Layer 2 of a small transformer language model trained on English Wikipedia (8 layers, counted from 0, width 96).
A neuron's activation on a vector x is GELU(weights . x), where the dot is the dot product.

Input weights of the MLP neurons that the questions are about. A number n stands for (n - 500) times 0.00075.
n33: 543 608 562 508 603 658 680 664 566 376 490 430 420 371 629 575 455 649 357 345 324 534 590 373 331 331 266 411 539 557 431 731 725 355 637 572 368 516 500 412 552 412 655 547 468 467 432 652 450 503 719 549 431 282 339 557 474 590 479 424 541 375 471 582 663 299 468 300 522 572 415 631 509 465 452 507 345 518 390 439 535 607 615 469 497 397 621 625 562 613 500 514 750 511 449 494
n34: 472 496 526 500 463 503 483 535 488 491 514 501 493 486 509 438 510 566 462 527 535 565 495 535 421 466 449 507 510 542 477 530 493 568 527 458 520 479 464 459 542 442 527 445 519 459 609 454 570 550 561 492 496 484 420 465 483 461 605 473 541 520 558 477 511 511 507 476 523 481 574 535 502 539 529 522 469 425 418 471 461 517 494 466 475 528 463 462 543 599 494 557 376 549 436 523
n49: 482 552 438 463 473 551 467 461 435 472 531 334 500 442 412 301 508 544 568 462 589 733 525 481 453 511 381 605 536 588 337 578 551 537 504 277 348 378 575 377 449 327 644 411 700 494 394 599 632 585 638 426 474 469 458 378 457 469 629 445 416 485 483 454 482 500 548 425 548 675 568 470 555 593 492 552 510 518 462 472 539 471 622 506 307 599 563 442 471 518 508 534 591 545 592 537
n53: 528 536 393 479 427 772 510 348 451 331 625 373 516 463 378 362 484 546 455 508 524 500 615 508 520 725 396 623 441 583 390 517 695 535 507 500 440 500 655 434 444 477 490 540 566 469 546 448 622 693 654 544 570 468 442 327 399 506 575 306 313 450 426 542 470 577 652 400 695 414 477 503 496 500 466 461 466 552 441 494 584 390 456 423 350 570 492 446 580 575 480 566 653 506 558 376
n56: 442 655 473 508 543 483 641 576 635 403 455 519 463 508 710 500 589 522 457 577 513 481 391 384 315 367 323 415 631 506 327 705 574 527 587 561 304 392 379 456 461 615 671 570 547 467 410 671 505 526 723 608 515 322 516 400 578 437 461 401 533 454 366 465 523 385 323 233 508 530 509 630 483 572 624 643 259 587 493 453 569 658 438 489 525 500 723 515 472 424 394 415 680 628 411 371
n63: 721 612 407 362 521 412 523 533 740 481 467 455 465 369 667 554 414 480 361 572 500 643 500 448 394 505 411 418 520 361 425 587 608 532 589 583 237 717 438 634 602 569 551 441 723 531 311 689 427 611 524 584 305 572 644 500 398 492 248 605 255 431 420 496 583 484 251 486 523 593 561 577 558 272 500 606 427 555 636 356 605 511 338 554 677 649 423 328 426 680 431 507 534 687 254 582
n71: 505 474 517 515 500 469 432 504 456 438 491 450 508 563 590 412 486 431 430 547 495 463 482 482 438 524 511 466 579 549 485 478 511 416 560 427 498 611 362 424 502 528 631 465 555 620 461 590 473 511 607 534 484 483 519 416 504 540 428 400 472 452 476 521 446 466 464 481 522 489 534 554 596 617 486 558 505 509 561 477 526 595 461 479 469 500 673 402 464 495 469 662 375 515 532 502
n91: 426 547 485 560 507 504 567 524 503 567 488 471 525 466 480 470 475 531 480 494 493 459 484 491 407 489 463 406 556 565 477 561 513 510 524 503 507 497 437 398 472 548 565 382 502 540 431 486 522 551 520 381 473 505 428 470 561 528 500 592 490 595 605 489 483 495 483 432 505 491 573 476 560 458 604 468 503 523 497 509 538 495 577 570 469 552 535 528 577 452 511 542 429 548 572 576
n118: 417 537 481 615 541 484 569 562 362 315 429 207 350 549 572 510 553 666 559 398 557 573 609 584 370 407 468 513 437 509 39 572 483 489 513 446 497 528 497 526 466 513 364 412 430 308 534 634 767 668 613 503 703 322 429 481 391 399 477 535 545 451 390 477 522 551 491 456 446 462 362 484 348 525 448 451 529 635 413 648 549 603 485 612 396 570 509 640 447 568 471 449 691 585 481 356
n121: 537 659 688 487 568 462 540 477 475 608 432 576 492 674 575 319 375 576 489 541 388 572 497 568 478 403 458 335 524 552 429 592 526 550 535 653 598 524 662 357 502 455 488 442 690 494 485 480 606 565 583 520 457 545 626 398 552 366 410 508 427 438 527 436 534 485 280 552 340 425 416 656 639 306 431 465 346 560 552 459 480 555 473 390 633 532 380 460 465 511 469 500 532 566 306 608
n128: 529 485 441 507 493 476 443 503 529 501 422 484 425 537 544 555 388 577 456 549 464 535 579 513 486 502 470 488 476 384 496 473 484 444 564 466 480 447 469 509 508 408 520 504 572 521 511 471 606 511 530 488 559 480 508 416 511 421 468 546 466 485 505 490 569 482 471 448 580 500 483 592 429 478 589 514 524 462 593 492 500 532 512 513 471 536 549 497 541 437 511 467 447 386 515 553
n176: 466 557 540 508 435 536 454 571 487 476 498 537 541 586 574 505 580 548 432 469 491 606 502 531 494 466 500 514 567 520 563 479 600 447 529 523 514 460 378 518 496 596 599 484 502 525 531 470 585 603 547 502 506 457 522 531 504 482 589 379 539 498 424 450 489 457 557 521 548 399 558 567 465 481 537 506 418 513 492 513 452 454 352 453 508 575 495 549 482 561 438 520 401 446 430 518
n182: 395 379 541 529 607 696 777 819 574 487 409 364 529 536 494 693 519 500 433 349 397 431 305 295 494 515 556 371 665 347 594 625 579 454 634 359 470 483 403 604 408 536 439 618 345 341 527 562 359 358 451 437 489 517 560 569 542 413 468 528 478 497 533 633 634 344 334 500 586 572 405 547 509 519 467 540 487 319 231 500 357 657 665 394 619 488 679 614 548 403 510 579 624 422 473 670
n220: 541 646 523 555 438 613 531 438 365 535 488 370 484 495 350 492 529 681 672 347 693 566 381 483 437 417 419 540 568 706 210 573 368 765 373 270 292 485 586 511 490 274 497 395 544 488 611 624 427 523 445 480 624 279 401 477 525 525 579 512 255 364 328 468 546 439 621 115 435 573 460 538 692 431 579 570 528 421 377 481 547 766 699 554 386 522 534 527 436 578 373 554 867 480 540 517
n233: 499 501 502 501 507 498 502 502 500 505 508 511 498 486 505 501 496 505 497 495 495 495 500 494 494 500 508 505 493 502 502 499 503 509 496 501 499 496 498 500 502 505 504 493 501 491 493 495 513 501 496 497 490 497 499 502 496 505 507 499 501 501 502 506 497 502 506 504 501 492 502 499 501 494 502 495 489 497 503 507 499 504 492 496 496 497 501 505 504 507 503 501 497 495 507 502
n251: 486 609 630 404 619 642 373 550 578 471 569 156 574 527 541 561 617 504 426 388 582 631 604 287 490 456 405 595 711 602 351 513 472 687 320 268 490 401 301 409 734 448 571 573 478 533 244 546 377 520 653 570 597 265 346 572 299 692 614 239 595 152 496 318 372 514 500 303 604 508 590 657 652 555 500 624 307 490 574 429 581 709 478 382 596 646 489 490 674 378 446 569 572 430 434 503
n292: 513 506 496 501 507 498 509 499 504 508 508 505 513 506 499 504 517 504 509 513 505 521 500 503 503 487 505 515 506 512 503 499 499 500 508 504 502 495 503 500 501 508 504 508 500 509 512 510 487 508 502 499 508 505 503 505 514 508 502 503 495 501 514 507 502 501 505 503 497 508 506 505 503 506 505 501 496 500 500 501 501 504 497 499 508 508 507 510 504 502 493 493 508 505 500 507
n306: 536 686 606 480 472 537 598 467 519 454 349 310 459 474 563 516 411 600 577 410 644 628 595 473 425 575 476 466 469 437 562 420 525 243 561 651 410 544 646 500 500 434 620 466 519 657 393 461 393 491 658 633 403 369 458 391 548 464 604 380 529 503 605 486 598 510 419 463 489 375 560 569 622 494 515 641 443 549 452 604 407 469 474 622 589 506 434 444 376 542 413 484 395 500 295 627
n309: 428 473 513 528 484 514 507 460 484 479 538 575 463 457 507 511 405 432 535 412 443 590 460 568 510 479 449 564 562 618 493 499 518 444 512 561 477 408 573 513 489 470 450 491 465 581 475 513 516 562 568 495 516 492 515 580 497 429 538 595 409 453 490 438 485 466 544 509 548 575 512 540 524 521 461 480 516 472 389 457 538 428 421 472 563 369 585 570 522 549 449 503 484 426 404 556
n314: 393 689 410 653 384 371 422 390 317 448 595 310 464 289 484 392 545 599 511 540 538 559 525 456 448 159 217 477 339 559 275 565 453 575 581 472 412 453 624 305 477 467 507 546 608 789 396 693 670 761 582 565 700 466 342 500 348 410 764 477 492 403 436 422 513 460 570 267 590 776 456 544 481 475 766 712 455 375 409 449 474 852 475 600 507 535 467 537 474 507 681 508 539 423 533 381
n324: 387 582 297 643 550 503 632 514 626 490 568 317 567 402 608 470 447 339 476 576 384 407 476 519 498 422 272 450 606 587 483 530 508 569 534 514 512 518 551 505 548 452 545 563 503 596 304 484 532 572 500 533 521 440 565 503 464 594 693 568 515 321 442 506 446 440 533 351 474 532 546 481 547 524 480 575 490 454 476 320 533 525 586 455 699 428 785 584 560 325 631 638 492 619 467 507
n332: 439 492 332 572 664 464 531 462 584 533 552 323 461 543 616 423 460 666 464 553 527 500 561 428 493 389 373 527 615 560 490 478 695 433 547 458 550 552 288 505 566 521 600 508 634 518 249 442 554 507 435 619 604 414 484 453 491 376 621 388 534 333 384 441 524 366 518 364 573 511 500 486 557 468 423 568 482 515 752 191 537 627 505 405 550 615 675 414 476 450 572 554 417 535 465 520
n352: 393 551 527 505 613 635 546 392 586 505 572 232 537 435 396 383 454 523 524 414 541 510 513 460 369 561 409 512 512 586 451 510 500 582 504 423 498 504 518 419 539 584 525 537 630 445 509 492 532 578 561 416 438 563 421 440 542 495 567 370 377 453 628 505 548 549 556 466 546 507 506 491 547 647 562 359 433 527 396 496 563 551 462 500 324 559 643 482 564 463 458 616 586 552 527 494
n353: 475 447 284 537 539 376 558 472 504 426 525 451 500 413 461 534 564 453 368 615 385 571 317 592 380 513 458 567 610 566 522 511 494 362 666 536 422 627 449 517 421 599 633 424 290 606 382 611 248 508 700 689 442 596 441 576 510 719 315 422 557 447 602 381 585 193 480 440 426 685 504 561 589 462 537 568 438 474 623 654 466 660 491 518 578 418 542 541 636 396 537 689 407 525 508 568
n354: 319 533 431 324 604 589 601 776 515 327 491 524 607 419 579 733 561 614 408 391 436 667 361 411 380 556 511 491 476 400 626 604 572 490 507 427 319 226 336 488 527 378 546 731 594 495 625 521 317 322 558 628 342 618 512 515 481 382 478 604 650 529 565 513 608 25 312 524 688 720 686 466 457 601 430 599 385 348 302 551 491 772 599 378 641 595 766 750 524 341 218 366 459 469 275 751
n376: 481 638 640 671 716 467 462 482 438 390 653 394 287 507 667 331 507 549 432 359 475 621 571 347 398 601 432 456 460 562 401 662 544 537 490 468 399 328 485 373 594 595 553 442 434 568 544 529 296 596 690 392 443 405 427 454 460 546 384 436 631 500 523 396 505 465 368 426 478 630 449 684 727 446 559 509 394 534 358 497 546 616 668 477 460 605 568 495 571 570 506 397 718 302 516 423
n377: 417 529 562 440 442 587 535 359 601 488 484 522 447 396 474 562 284 314 628 361 511 605 462 228 510 528 375 368 522 379 507 710 428 621 567 394 561 455 375 274 651 494 637 627 731 546 510 458 336 357 500 563 380 360 671 523 364 289 528 321 446 511 558 524 423 346 378 319 814 562 591 511 664 435 512 815 425 344 308 379 617 848 385 558 730 388 504 414 564 575 500 628 610 567 433 633

Each question shows a token from some text and the vector x that enters the MLP there. A number n stands for (n - 500) times 0.0086.

"ing ": 512 455 491 476 567 467 471 603 504 577 506 575 510 517 494 638 476 452 512 478 581 483 520 520 616 495 587 496 510 534 703 478 423 475 407 524 501 416 475 577 515 439 573 487 450 542 547 459 432 286 392 625 491 673 517 527 452 484 410 581 517 513 580 432 448 448 387 461 447 543 498 529 569 486 488 665 672 467 564 457 462 476 502 526 522 552 377 472 505 385 497 454 106 564 522 533
Which neuron lights up most? n354

"ay": 410 357 454 551 626 591 453 625 359 583 484 602 526 520 396 669 537 528 497 575 629 500 551 347 508 489 653 436 512 464 287 388 413 433 461 508 476 412 452 519 576 430 452 532 477 578 514 439 580 488 575 426 538 731 469 504 483 402 502 558 491 583 398 550 442 692 499 707 538 519 502 351 421 515 480 570 483 563 569 527 587 478 462 410 437 530 458 403 504 517 397 464 356 546 459 551
The three highest activations, in order: n118, n354, n128

"re": 476 551 541 623 481 536 557 489 461 474 434 476 507 508 519 545 706 462 599 571 294 409 491 501 533 525 633 487 442 641 501 462 488 642 381 511 437 551 473 408 370 701 443 389 450 513 528 491 484 534 608 530 384 524 565 475 510 538 499 552 429 434 535 459 328 714 588 597 514 573 485 377 536 572 466 503 646 480 459 516 448 464 394 479 536 414 315 446 463 552 444 536 440 625 367 496
The three highest activations, in order: n309, n53, n121

"ab": 438 411 562 430 493 600 388 554 514 378 401 520 449 655 533 507 479 576 673 388 412 445 542 356 594 526 565 626 522 539 555 333 550 537 416 533 591 514 538 480 289 522 499 394 450 536 500 313 523 447 437 455 585 659 715 427 583 477 616 600 550 494 539 615 524 577 488 700 457 458 575 511 421 442 451 323 475 501 510 472 551 466 392 520 626 513 445 521 418 522 520 438 498 502 580 553
The three highest activations, in order: n121, n176, n309

"p": 389 295 701 458 543 513 513 503 531 390 605 515 465 484 365 259 695 327 574 451 521 553 406 529 621 522 535 505 582 512 456 480 487 370 381 412 524 528 527 439 446 588 508 434 390 450 481 422 519 549 526 495 549 501 406 527 565 621 502 540 579 575 612 551 495 568 447 750 440 427 556 522 444 409 473 518 614 573 428 539 450 440 531 463 615 509 479 507 445 569 450 549 430 578 643 487
Which two neurons fire most, strongest first? n91, n34

"on ": 501 421 484 574 442 547 470 463 594 681 561 503 530 403 541 598 562 467 482 549 470 446 570 498 740 433 538 579 594 437 635 258 500 544 501 542 494 398 530 448 435 394 545 578 545 533 425 582 531 389 485 462 451 573 532 534 448 480 464 506 385 619 515 537 442 529 488 659 432 454 515 568 600 424 503 566 510 351 404 380 533 407 535 549 540 506 501 440 482 341 585 515 248 543 446 520
Which neuron fires most, and how strongly? n324, at about 0.36

"P": 402 481 647 477 469 513 488 544 431 477 540 437 535 466 370 549 665 431 619 503 585 425 554 560 527 537 495 642 556 601 606 474 437 453 441 488 489 562 501 608 346 584 440 441 306 446 500 555 460 365 454 542 481 512 334 565 509 516 703 529 573 565 589 522 503 511 524 566 573 441 482 350 371 444 429 443 649 495 479 531 568 434 477 566 412 503 591 537 445 482 434 619 290 500 661 483
Which neuron lights up most? n91

"iv": 392 535 504 582 424 510 558 584 322 378 550 464 514 588 495 386 543 390 553 581 593 509 591 360 605 491 586 677 618 440 509 468 540 476 435 444 496 509 479 304 397 551 389 477 527 502 572 513 496 446 376 445 531 623 623 468 478 384 515 342 584 601 588 375 496 494 359 627 325 528 535 427 445 443 548 458 495 480 650 617 498 465 482 433 513 442 488 501 475 635 599 522 574 458 710 439
Which neuron lights up most? n49

"l": 568 577 522 521 498 437 590 456 543 560 489 562 527 553 338 431 557 440 604 584 583 418 487 395 606 561 627 423 597 485 443 510 604 527 584 515 544 474 497 550 395 381 240 439 469 365 540 471 541 491 493 416 510 433 453 492 460 519 531 592 603 527 558 488 502 376 739 677 558 359 521 532 467 419 559 472 605 535 560 551 378 333 560 521 509 495 270 439 601 452 431 474 444 444 462 609
Which neuron lights up most? n91

"C": 438 632 489 456 522 508 481 507 572 395 502 530 499 413 535 559 523 426 521 498 714 478 616 555 485 459 494 656 488 555 571 328 408 472 511 420 505 639 463 544 355 478 613 482 401 531 516 571 395 487 358 486 640 536 510 537 551 443 612 613 469 517 479 453 661 516 645 660 523 495 428 326 409 547 581 477 784 475 424 540 489 418 464 432 375 550 436 445 453 486 336 511 332 490 577 445
Which neuron fires most, and how strongly? n176, at about 0.031

"a": 577 366 508 416 511 542 485 363 457 548 341 374 515 574 637 295 370 383 422 507 502 546 544 576 410 463 621 492 461 582 450 426 520 548 653 531 526 408 541 505 465 592 424 471 453 537 568 335 485 441 374 578 427 609 352 398 504 475 517 556 489 440 455 531 416 553 699 699 492 572 534 513 409 489 507 629 591 592 508 577 478 415 544 575 514 591 508 590 503 529 565 488 507 511 545 529
Which two neurons fire most, strongest first? n53, n118

"un": 668 470 552 478 546 549 632 492 441 518 538 462 416 512 536 411 544 410 587 544 383 538 614 413 425 447 549 415 506 569 748 396 520 504 552 473 524 490 461 602 524 369 580 405 479 532 555 465 527 451 630 425 410 537 404 613 548 512 472 527 528 335 467 559 581 486 444 626 597 543 433 418 495 361 487 523 791 440 476 533 494 515 497 523 309 406 563 525 531 749 512 425 387 430 444 461
Which neuron fires most, and how strongly? n33, at about 0.39

"T": 316 421 509 519 391 413 535 511 445 484 535 486 495 434 472 715 638 399 644 464 439 501 459 552 536 493 467 585 473 570 743 338 482 502 540 442 734 553 447 621 472 440 609 418 413 422 508 465 538 465 343 505 682 460 438 447 587 533 499 563 545 472 411 553 491 457 639 566 463 527 534 437 391 638 532 403 668 458 559 510 483 435 526 585 458 503 589 423 481 401 452 583 395 450 461 500
Which neuron lights up most? n324

"n ": 549 396 464 461 474 608 553 423 607 574 520 591 525 409 466 542 456 452 493 536 453 512 524 514 770 448 448 583 549 386 622 419 392 537 503 563 468 377 608 381 457 450 529 520 499 565 444 535 468 411 459 539 499 575 484 493 514 552 516 565 464 516 440 578 502 583 529 613 395 513 482 425 651 453 495 529 478 504 477 362 502 498 520 513 532 488 477 384 516 350 692 536 163 563 570 534
Which neuron lights up most? n324

"k ": 526 436 465 448 443 518 449 422 563 700 611 634 527 481 401 510 539 477 475 559 539 461 491 514 679 420 520 583 563 355 739 356 458 489 420 542 422 451 484 401 576 519 467 517 558 618 459 469 515 398 529 567 539 591 517 542 427 482 544 508 484 451 517 508 491 558 599 418 538 508 538 542 512 480 494 510 479 435 523 520 548 443 516 429 586 487 435 413 499 332 572 452 132 511 572 495
Which neuron fires most, and how strongly? n332, at about 0.18

"B": 555 499 497 488 517 482 473 486 489 638 475 359 572 439 507 595 566 388 583 418 639 431 424 537 542 540 550 620 502 573 543 415 537 450 479 449 500 653 407 486 267 419 556 481 323 610 504 533 565 512 321 484 496 456 582 444 507 517 587 481 523 382 522 606 543 638 545 606 514 515 496 395 426 512 491 445 680 551 576 659 533 395 497 537 404 495 658 533 506 428 460 346 274 400 571 580
Which neuron fires most, and how strongly? n71, at about 0.11

"er ": 541 429 501 515 457 506 508 375 582 697 667 588 506 433 508 516 495 462 497 542 510 469 477 503 609 472 518 571 444 511 682 422 422 476 541 609 412 405 549 379 424 491 490 589 573 450 471 484 467 449 529 508 540 522 617 523 496 581 461 469 457 545 436 523 529 589 583 504 464 501 534 408 625 444 495 562 572 375 477 438 481 393 483 483 548 478 509 406 499 386 510 539 137 572 540 497
Which neuron lights up most? n324

"t ": 512 419 451 500 546 440 565 418 577 566 555 788 494 505 479 554 492 437 510 506 511 427 454 646 577 451 535 520 468 536 697 322 388 491 472 483 484 451 492 427 569 474 652 511 454 490 472 486 442 394 459 494 490 593 617 516 518 512 418 547 584 510 491 505 427 458 474 547 450 504 502 549 579 439 500 640 663 400 492 483 513 432 478 592 583 497 372 436 471 489 599 401 127 598 584 559
Which neuron lights up most? n353

"7": 497 406 432 441 464 231 595 468 459 434 493 575 536 448 540 507 455 312 506 529 524 504 428 608 527 463 507 366 524 523 567 356 510 539 467 540 587 447 528 607 354 615 463 550 524 496 419 589 642 493 599 710 611 565 454 454 605 420 495 476 533 511 461 569 563 626 382 668 532 444 438 481 550 525 460 462 588 535 629 546 500 422 441 562 380 581 510 484 489 553 500 449 371 471 483 446
Which neuron lights up most? n71

"==": 689 425 558 552 544 404 300 597 551 505 488 509 457 441 418 573 478 522 565 432 592 527 512 587 623 455 497 639 410 468 548 336 433 545 246 512 428 546 346 583 619 450 427 517 521 469 382 541 551 526 543 623 508 474 433 484 382 562 552 452 597 461 434 519 504 639 565 625 647 454 433 458 592 570 539 519 657 374 400 550 545 494 296 337 553 565 469 502 466 439 480 474 636 502 534 413
Which neuron lights up most? n251

"w": 515 337 620 460 541 485 523 519 523 364 454 396 554 511 663 488 524 542 706 472 561 456 334 416 565 539 604 562 555 415 610 204 543 552 383 497 562 433 498 510 413 428 481 423 559 530 608 459 517 527 342 454 627 407 406 510 487 507 535 435 471 611 545 546 417 524 633 645 592 553 396 448 502 337 414 508 577 421 591 563 524 559 507 429 444 441 636 483 587 490 458 379 479 576 494 564
Which neuron lights up most? n182

"the ": 459 524 541 449 452 578 593 547 442 682 511 578 518 508 360 522 416 370 659 468 466 549 478 503 575 487 561 542 348 446 667 698 479 499 460 420 491 618 473 431 516 558 439 544 578 563 490 401 395 372 357 515 563 574 718 492 477 506 508 477 532 532 519 564 468 360 432 608 601 499 473 395 477 475 575 578 556 380 454 386 495 533 588 631 416 495 537 505 460 601 402 419 232 567 417 625
The three highest activations, in order: n377, n354, n182

"\\": 713 605 492 529 444 465 508 574 456 564 406 485 473 584 318 645 448 441 563 478 504 447 478 521 575 517 538 525 524 489 520 403 462 586 415 625 541 432 369 719 556 547 253 570 529 587 495 392 539 416 388 501 488 543 646 501 560 437 466 418 507 522 509 483 569 427 396 750 442 525 558 362 493 464 451 618 631 385 430 407 575 459 261 555 550 448 391 643 480 635 585 414 497 482 512 576
Which neuron lights up most? n63

"n": 512 427 544 527 579 511 436 541 344 453 569 447 524 490 442 363 344 291 506 495 609 608 524 388 579 444 613 493 571 534 544 315 364 516 586 459 554 436 544 527 496 503 330 535 501 535 517 488 518 480 559 421 589 451 517 537 603 549 609 614 589 615 540 692 436 369 510 575 497 433 461 458 417 596 500 512 693 580 605 460 416 485 554 374 514 532 296 494 480 508 442 536 279 500 472 519
Which two neurons fire most, strongest first? n34, n309

" ": 533 593 489 473 448 485 487 553 475 628 555 505 574 627 354 419 532 523 649 471 490 488 481 654 540 582 468 488 542 379 559 272 580 466 720 602 511 463 534 586 551 582 546 500 525 416 377 547 522 513 467 525 496 608 584 532 485 532 434 569 440 605 461 392 492 397 468 634 394 604 468 500 475 534 477 412 548 390 463 575 458 431 549 506 431 446 376 589 461 390 458 443 191 603 516 509
Which two neurons fire most, strongest first? n353, n121

"en ": 601 321 550 554 439 427 501 522 541 735 481 646 484 533 493 577 456 553 599 521 478 572 530 550 667 451 562 444 503 485 769 453 550 443 439 529 477 415 468 542 451 473 525 504 430 595 473 441 378 421 366 535 477 531 647 434 524 492 483 631 501 505 458 482 515 551 498 549 499 477 476 468 522 463 490 464 582 415 524 450 486 495 577 543 516 509 402 490 537 461 540 470 122 581 570 473
Which neuron lights up most? n128

"for ": 434 380 519 555 496 493 478 588 516 628 494 489 502 502 452 689 501 429 491 454 565 487 467 467 514 472 664 449 495 395 698 501 511 535 529 455 522 406 425 646 551 427 610 549 411 449 514 507 481 240 386 526 508 527 573 561 494 486 471 553 451 506 564 455 458 398 455 677 600 468 533 529 536 533 449 590 695 338 407 440 475 647 474 530 618 519 543 525 420 418 523 453 261 511 508 644
The three highest activations, in order: n354, n182, n377

"is": 296 590 587 564 499 436 438 447 524 558 591 400 475 463 474 427 505 495 512 572 262 522 503 513 724 548 627 491 318 495 432 506 477 444 478 468 561 427 587 614 389 604 508 459 507 451 549 470 467 468 497 373 519 613 424 649 392 396 531 572 508 430 544 419 601 517 507 691 610 471 600 455 501 500 464 562 490 606 565 462 379 538 447 462 398 588 537 398 412 463 667 608 473 437 633 496
Which two neurons fire most, strongest first? n314, n352

"wh": 456 313 630 500 489 525 579 456 306 508 559 649 511 634 510 583 508 437 654 482 472 448 541 629 446 372 570 496 541 492 566 369 390 653 456 437 605 536 406 349 554 342 618 421 617 490 537 482 550 536 433 446 582 653 549 550 403 531 458 579 540 514 480 523 508 488 607 621 563 506 405 403 428 462 408 285 644 514 671 407 516 510 486 416 556 533 490 576 437 371 453 495 560 451 462 372
Which neuron lights up most? n121

"b": 509 364 551 541 507 502 538 491 553 645 518 318 509 578 477 467 488 378 527 437 615 464 586 396 685 534 536 585 535 535 398 518 590 361 489 539 555 635 484 417 233 457 507 452 510 511 475 507 504 588 345 370 443 525 628 536 599 461 548 481 462 370 565 610 448 680 552 700 520 443 457 529 520 468 448 409 620 626 685 575 508 329 475 446 484 534 564 527 506 402 412 319 500 465 515 526
Which neuron lights up most? n53

"A": 491 594 400 482 479 585 450 447 452 493 486 450 490 449 566 693 575 225 552 521 522 445 613 564 487 538 555 500 335 610 546 414 474 465 561 463 322 533 428 593 432 569 506 565 341 596 502 402 579 470 493 481 594 520 367 421 499 522 501 509 539 468 473 495 576 608 516 613 511 587 516 444 348 484 567 341 642 340 428 352 461 421 555 533 505 598 480 546 506 660 511 487 437 550 657 576
Which neuron lights up most? n53

"us": 428 490 505 515 564 446 400 479 483 428 540 627 490 559 404 475 520 554 576 641 438 554 452 448 368 546 619 399 510 541 476 589 541 472 525 479 472 427 555 540 629 689 493 520 466 635 503 501 516 611 401 409 595 589 444 342 420 469 509 444 536 644 531 512 556 497 452 728 404 570 554 466 537 344 490 418 681 447 442 510 419 434 394 505 570 559 460 368 444 508 493 428 575 329 581 429
Which neuron fires most, and how strongly? n376, at about 0.62

"ot": 431 581 433 473 477 383 447 590 423 442 464 555 451 377 460 588 517 588 559 469 776 519 423 479 500 485 591 480 622 539 576 427 389 412 429 554 659 532 577 624 539 450 473 400 553 475 542 459 489 580 613 468 456 623 537 545 476 466 407 562 512 591 468 543 503 645 521 709 510 605 587 514 407 397 514 548 560 518 651 558 438 418 463 514 452 450 532 267 498 496 531 428 299 399 485 523
Which neuron lights up most? n306

"al": 613 490 464 469 466 538 549 490 379 540 527 501 420 503 568 594 425 266 525 574 381 413 474 454 546 511 521 418 409 557 653 340 503 523 571 505 628 521 431 670 323 371 460 556 488 423 591 398 517 690 582 414 413 555 392 372 487 476 456 564 554 533 485 450 539 771 580 584 406 451 611 440 521 485 561 475 640 498 442 565 511 471 555 541 601 517 406 498 498 610 528 442 487 559 403 553
Which neuron lights up most? n34

"th": 474 555 591 472 475 635 540 431 456 515 457 518 479 621 579 482 495 457 617 474 682 403 433 552 569 415 570 340 517 531 632 403 580 566 382 523 505 475 507 353 500 379 471 430 485 536 581 455 586 527 411 459 593 483 480 552 580 435 532 469 543 640 482 499 633 454 551 477 568 411 496 369 514 733 437 402 644 688 622 383 395 351 411 488 571 522 574 424 531 383 506 405 460 508 563 367
Which neuron fires most, and how strongly? n332, at about 0.15

"ov": 459 439 499 605 342 413 609 541 443 292 519 468 493 462 596 341 559 504 592 594 406 516 544 506 565 489 454 501 464 496 598 422 531 552 524 408 587 367 505 566 458 493 327 455 442 453 552 603 574 558 270 394 557 652 657 482 508 508 566 435 636 504 479 672 458 551 501 533 418 538 491 491 536 527 452 460 640 511 562 541 591 556 302 428 552 423 435 417 561 504 539 606 489 351 596 402
The three highest activations, in order: n314, n118, n324

". ": 510 425 575 525 489 591 437 507 360 650 508 526 456 504 586 483 440 570 452 529 516 475 447 668 642 541 542 494 508 316 524 492 308 564 545 617 488 544 553 589 614 603 591 492 502 512 586 537 490 492 393 593 572 540 670 488 281 465 424 588 492 418 453 609 444 598 460 669 617 465 470 473 454 409 480 453 732 442 387 427 544 468 516 520 518 442 511 421 549 430 434 476 260 490 445 382
The three highest activations, in order: n63, n128, n309

"to ": 512 506 522 525 366 460 394 605 501 890 505 628 493 509 538 518 545 468 652 470 565 411 346 514 513 409 572 425 452 374 592 502 428 556 575 371 471 552 455 567 408 439 579 531 532 451 507 511 421 500 394 525 458 492 563 592 569 565 502 384 408 415 467 524 479 342 463 672 503 520 518 495 565 461 493 552 731 440 470 385 496 593 574 515 671 523 323 381 472 498 702 559 432 501 443 576
Which two neurons fire most, strongest first? n377, n182

"at": 399 558 499 447 495 425 480 510 482 557 397 417 514 524 475 582 560 431 611 538 543 477 424 458 435 606 657 373 547 495 567 420 478 402 498 499 738 397 518 412 594 362 384 387 543 558 537 361 540 578 431 520 635 598 534 472 454 488 559 554 471 491 462 450 515 667 576 649 418 419 624 362 402 557 579 547 456 580 533 381 515 516 455 447 470 421 548 485 451 609 685 583 520 418 452 508
Which neuron lights up most? n34

"am": 467 418 497 450 578 523 375 562 517 506 460 626 491 409 477 495 536 467 691 456 408 418 486 431 442 469 601 434 514 568 460 567 390 561 627 512 642 430 494 342 464 511 278 460 505 519 559 569 528 573 470 479 518 565 414 526 486 396 528 489 471 447 488 507 456 717 525 695 484 356 557 450 446 362 681 369 509 551 487 553 577 444 470 421 586 689 409 612 546 605 627 537 410 427 510 564
Which two neurons fire most, strongest first? n121, n91